Layer 4 of a small transformer language model trained on English Wikipedia (16 layers, counted from 0, width 64). Numbers have three digits each and are written without spaces.
A neuron's activation on a vector x is squared ReLU(weights . x), where the dot is the dot product.

Input weights of the MLP neurons that the questions are about. A number n stands for (n - 500) times 0.0034.
n2: 541611434632464460563565478585381159161597258500438499228635327350600696427514506603481612451572564585739713458558673470427846322277456365270481494565621632635538532401460553603640638385309975
n19: 409369461622647325670334441543470618371574413456605538446496619426523624484553528625492484660503434204504498509545461513543452585456466456498616485636486597497647565461497489614597434292383457
n23: 226776522697355469308489351465513602616410190423602536697396631430624579396386369434518673665414687388515500573369325705788478472327397454831523512484459452587551571688517468623557577320458621
n40: 299354377086748596320521679561568503357504340694265262538434346723748663735430670624485395421452405574416709523464521567701382399521455452431392503555319636869589201419675533538575473453505730
n48: 273502293474615537441470587694401457536633678557594640631581485657304390414417408486584570612561297685733508536564421660404464418444518360686611559498314427559401451473497433628499587556311331
n55: 531452534347500537669570645605527437488671594593578495440492466560509440397574480518590529417620459457667687429608470571387702452606420604605381553376448343503656430345440411387728432422577360
n60: 407399406235436539611558408501445743674527565293371540594469286572352403689644266373498570388367453394428721656567336597466610545412552416358702531611485405367409321349392352619425642322424427
n76: 327651369238709554749547350729411745523426766592693423491514416388493589321493415497634332492275853263391936213370362536428723554649385231586345424426546512611737471720244509565440349508320800
n78: 690564549627668544483472464775373577282610252542342369858849724547525432612300540409374493595458557491925452630559594618457554538569431476624579376386321473301417430437227427653423489534253402
n82: 611239352639632671451567563729246430550776290425507618589305440518621484486455754446472653397404440534196498468385324661560787442472435415452206317682322484419530308601649477701575492539634575
n84: 469588406458692671471589518472577342682530545476602617751539558646493484606633351402437659508469896461540650439439428628528377342421537603430544471661424362528452693466500797478417480382484535
n97: 224531568309509470631593426473472660294521618659231585469399586558881675544625586660386421234251545360398836561417434178373540460433725467349580643647462594518565169206584485429402384326303375
n107: 822677593652467420834432615652286364457389207469515627292806714448383365697387560191600489483417967643552559517646536582222458288368511483615122792572286446690364403326433507553629464759691197
n118: 498398704498584827520622448629382534483472693544456580574431494571564373373570570400646563356527499552415435551429418398557526336479438405561594531342417403640403446585456508525597454525501713
n125: 534420618645534728384531423529368518517379507422350432483491642550646480428575597708656404514362633529412639420396465648535564446264664435259319616516480562396401407763436741493411661488514296
n131: 189307465216699405285510545637337615575114355622442415525553463367269431609271756380292230385636484437610648670586383733402281326385716290433655487451422643572439401603882540665499499442500344
n134: 421419500392708563195376384464481295422523477486434360441641754433408646414527550628659440338460696335556605427645661731568444478459622490186558447464387578573346524437423519358445395540493590
n158: 423271557424408458433399304583728414494483488572724486468616559603584742575556637469365325700437515563534746559274531427421582364538668376382477467463586505660732486446482719548631549532331306
n163: 543388509517438539556462355479587468518499507584502652447498480663559600552494451525548444581410641452516628600532525481621614451536520538608498469540474447474434593432414512432509493556441536
n179: 487388370634575703646294752675491472304412542442673251587559714531358505416537469283656471401241407088495457496618354635569386404556222489654581492512616598394464620523478419223487508535570503
n190: 453366508602355391410547578372517313501589572756499438405620355412470636605289429441455499519548455408662787673225444750668599264600509410718786515442369566512486500464584263478195659377533679
n191: 545589568565421585451477362575421730415713667640589569390543550402430697452514316531488551432304542393679698652376398653461441580481498486681673592354455548445592411420476326613563416442578653
n198: 556502466566589504503508505763504425588351647499379738556343693469465589478303515498586546638585532582605477408551615445560583540430488411728465434615329432487516595522515225586561543440423512
n243: 403656459456390667482453486587327453503361415377436322593501532465625670539432508418432646358587566359601435540638611517572516471501573432594449662310455527750675494505407465366497509419058439
n259: 326230521561691405561520516306431522593506555477487550581847535470510300532433624450813326518448261515412732543303456332395553337321710689867440560438504365643444357564260260484635350342621697
n264: 414470338469657422298299606148597384318362588279569269489690728468473809539305282557674376764412622430626473651457149477759390264224562601703426778444320642702275849489778527671484650423512682
n281: 429567456854600426489463719646514599532567716505626507482423664625646661606493688628598451283315449492666695322571604463841528409399728542409409742748220621511685558310499522590549331452499642
n293: 468529506732574457566426544463425538339544258527205329509655489503483699404532123476719504394651547529436437438390433627412228531516539588361476444538407435396652485461500578692552394494495446
n300: 512691350337740513387362402393589453254402629469331714584572635469587706493544692539596438358470556417443588413591585504388517577421565562345221538446558656593309251353309443368573361321609449
n304: 547643520560558377471446725361313525409468359438342563514529667705788590716536607522395656512553345628542913451434432776428458395352364455388405431643177677573622270439525559913528462391311479
n307: 586359460630696535437433393689364413505648396628424410541516445504512405459487538474443723503328542423436552312550630600506376596403410570388635453622406441584393359558491489442600568564310495
n319: 570429367449467502663733608519307691336518289438291616563595580481439379802409468588641548616609258681765276336736516502662781404407633644910446706650276494406744568482463445497753793646631572

Each question shows a token from some text and the vector x that enters the MLP there. A number n stands for (n - 500) times 0.0077.

"an": 496480414354209500441612549358426468555580551459588599306394400536501641263670561536295284790533195532609351484463478494400294574512294614535521268435462370557290720345558567440360462324423687
Which three neurons fire most, strongest first? n264, n190, n48

"le": 524445426383482643521538646252465629531463541460826429447438262422599469492617498649456371708619377572484234526466470637592096612570429541537421414370414230737240637445506428478453356531460664
Which neuron lights up most? n264

"ag": 652671384416280470565611547395569696745520524389595447425239633358563572421691691723527392691591489670394371619520643479200221698636331519507653455466484351425401556622423420521388466371361522
Which neuron lights up most? n198

"ar": 631633418397378508552708605388453710724600515495496654296215436526542569371722683642366297530522492638423331517577405404295290671617471716391418325453248316506350512357471578346512527372432522
The most active neuron and its activation: n97, at about 12

"p": 585602397444311592536525440383509512629438369522574573451368255473574601454676654623487359889600339842430412645539554500404202595532606385413550326518482198487412556435519345339284511540562652
The most active neuron and its activation: n163, at about 0.43

"m": 499426358251255494549731574534452553699507466440596471503422276429476509310764605594442278568580457837580388713619590628392282689653518545366415449564451247511265413615455375477404505463381558
Which three neurons fire most, strongest first? n60, n48, n131

"t": 639631508528278412357604499304504837634371448414690410495404394407590673296598455667484365856583483580540363600586565560365220668680550423443407430508408350564420500455539535256355461495306608
Which two neurons fire most, strongest first? n23, n243

" the": 656588387448340396517740760645477466606602417362770706471383400430483579485563573658363334681540376506592166681498714495405479591480366606466465392468460304292429502562443567360309438603563788
Which three neurons fire most, strongest first? n319, n82, n2

"–": 479577434515319422723427633279516577610455400585651691464252521453596479630520440687422306542477338536501194711529561691418199695470487656341653427327419470548505579488435463228342325563494664
Which neuron lights up most? n19

"and": 572782332545417344426734448367425740717365284395618472439260314415453567449552528678488372718442311623507368591488570573525292708406341581612520397382453364375342537417456484491287411588311626
Which neuron lights up most? n23

"\n": 504620363604423576535477737345447471607433357498611573456362541532728460379573488756432265709549390497539235620536674471324511664502437531278407232241442288527294524555643467341257392607483492
Which neuron lights up most? n125

"ent": 618386472593395400410738597386419706648298496674788613302396353477586737441694717589370249592552447671582381517520630619323444626519449436458520514465478252365427582302556497237365451528481559
Which neuron lights up most? n158

"h": 623418417553302458655738649454498517799457638410680495246358380412531496434532730545550256647477409453474380469556588441545265634646436532231440245513459253490428433573463536249408365448462701
The most active neuron and its activation: n76, at about 1.9

"w": 630438619439450437700621620447512677630379428472720301369271424445543456493634642668370305693468291790651335620500572686341341624461491471443654186568432396413388357503507418529459384342399640
Which neuron lights up most? n131

"I": 631369269455667578673674697268412702725532436506759499490499486425563592387519578643536325724527433524421349532436605495333238563553527728486618423431452207475372474562358471422365322510394749
The most active neuron and its activation: n259, at about 60

" w": 715582393565387387557593673452498478560487516422577543482273433590580538588589491564313238781518292697687508608622662586414307593610337593341553279358335248364399380594448408456307504527283678
Which neuron lights up most? n78

"er": 701622495324367608748666625343450661605377425488736459285387379373647495380445555599510402697620576490487165527451645549403219690517465453383416501363448280394491538553508524399426479547236710
Which two neurons fire most, strongest first? n243, n76

"|": 577601391504367388529480559337551571603365464439533679471208325423662506399544641760303279615457305588482256899531542480424424544540424533237380420460434462431501589438503489357250379695390613
Which two neurons fire most, strongest first? n97, n163

"u": 432519472429436637573528850258490560754544513373679460416369487486522631400705623498402382730555342743643400665453526587578173751562367556401544361393327364486451618370512440379439504325523640
The most active neuron and its activation: n264, at about 5

"ly": 760520382493349513522553633392488587586536437443793531547422391403596525532641544632409474726679387390572180435683585652442283630545396638376318435332527390308379709512333620317235391479423579
The most active neuron and its activation: n179, at about 2.8

"am": 654563409478198550641583625217487542678545486453638602365337248549464629316372582581521349575504390553562216584484681533320171711593452541275368416567480317328350540506398471429502444507387485
The most active neuron and its activation: n293, at about 1.2

"ed": 601514446636357564540552638406529610659379344509698542514338353420428594423686464629378383662709316503415219522496475597192290697534425462480462482403487385436294614458404565192491440570300795
Which neuron lights up most? n179

" K": 601437317494433415516633625428466548748538573416627643376244507421685478442582671591498413772529424550663389598418607638297183782563410695320578343529343377493424486608301507527301467512325629
The most active neuron and its activation: n304, at about 7.4

"ist": 613701326464367530582589443360459867606381513602798548417445516444574530341602644823438430581491482656486264661470740474424283629722364505353359557533538318450419518311537487438419463502314552
Which neuron lights up most? n97

" a": 734590357482306465560717683411521561509679314514581676420208393539593626534618515736444301717602317576607251583647633524484461576473372703393608320508393348524473495586416545373408490618485789
Which two neurons fire most, strongest first? n319, n2

" d": 750576406633415494408659624394438509675492459510531578473283545460547297469697563578450210730517318576620353695730691497293340581528379502335597453418308322527317471637533520262522537561349703
Which neuron lights up most? n307

" in": 708704366603340424564528680413512526559494468510571545328263409544499558500449542645187340704541333481555268637594604701399457497458464710387658377374485226482448541532515503297229333367428717
Which neuron lights up most? n190

" is": 695498355627252422480533627445537559439552439575609629436315508442477547372609604772420276649680365556579360508501608730434532718491411726339498269453646229524243517642554448422372318607613657
Which neuron lights up most? n82

"0": 639450301497459601573467573310412550562537404566612420476248457362583569492667558597394434618516214564571248522531751638434277649385428716471348456387329395362519652515497430101280346505453435
Which neuron lights up most? n179

".": 531549457650296609719555587390417684606578490332675673564335507558618461534570598596344296694645437566497249452609645676460473560549332672289490293504293370502364459629430392299209439452307587
Which two neurons fire most, strongest first? n78, n82

"l": 564547461513317543568713489342489618650334440458531489448460498307658551327524595836287457666547430580408256590603539553459150690377371398272292387438338292538365619536391417387347517399433475
The most active neuron and its activation: n125, at about 9.1

"s": 689620411584226547738690477262520561531278303608635507445367546485575555485539515482518292762525363403478351555641708637416215778575456601436389468400468294494357639467398472290401398524410536
Which three neurons fire most, strongest first? n107, n163, n243

"g": 661568411484417504635626511472369732607465464465665581390383499351610698448800572770536433594345431535488331678616670536358111740509390541408452380468512366557527412551479511235436450267506659
Which two neurons fire most, strongest first? n19, n191

" k": 623469505483396418503602672411560484634556502304572627462152396438677517541664728555397366816536364456645348503502598587372193616671363553243635461468307413461407503680384422527469475514259636
Which three neurons fire most, strongest first? n304, n19, n307

"he": 691572465603475477634757699511342640707509288336638452256413360525631608519649610592563408807572516639465248609612577495422378527556430603315519370415527365450241717617358412437357355429570556
The most active neuron and its activation: n107, at about 2.4

" p": 546583305605414380436582577438457529605630474462519716517244496466680500474773649657386300717493423783618448599645584566368238559548477536208615584453462219450417595437491334383383452580391729
Which neuron lights up most? n281

"ro": 625543481346492510572729593275319500691613454406526561372295351481529507417598553728352211704670382719367296641555462588475419471537479447275482245451604314458281650562309401558416357477409461
Which two neurons fire most, strongest first? n60, n82

"or": 656689546351328530631628647250383531692448455412650500236481470441535630312541542671510274526584530587549293503587627470320074596488292582365361542531390406476262564546556464414455426506378674
Which neuron lights up most? n107

" of": 677620497538387484574480714462416640479388432620597579433313261554553719427564557710276280755549455472522181594536604700418393519477423617392577404384323191543474465536355403259429402399445661
Which neuron lights up most? n243

"ol": 714546548636293749633743528418557533524328514583549511262244472580530532372582593601495351510762459648674229752522444452438405647656347572449585373525478368415268538554306457343412411454343613
The most active neuron and its activation: n118, at about 17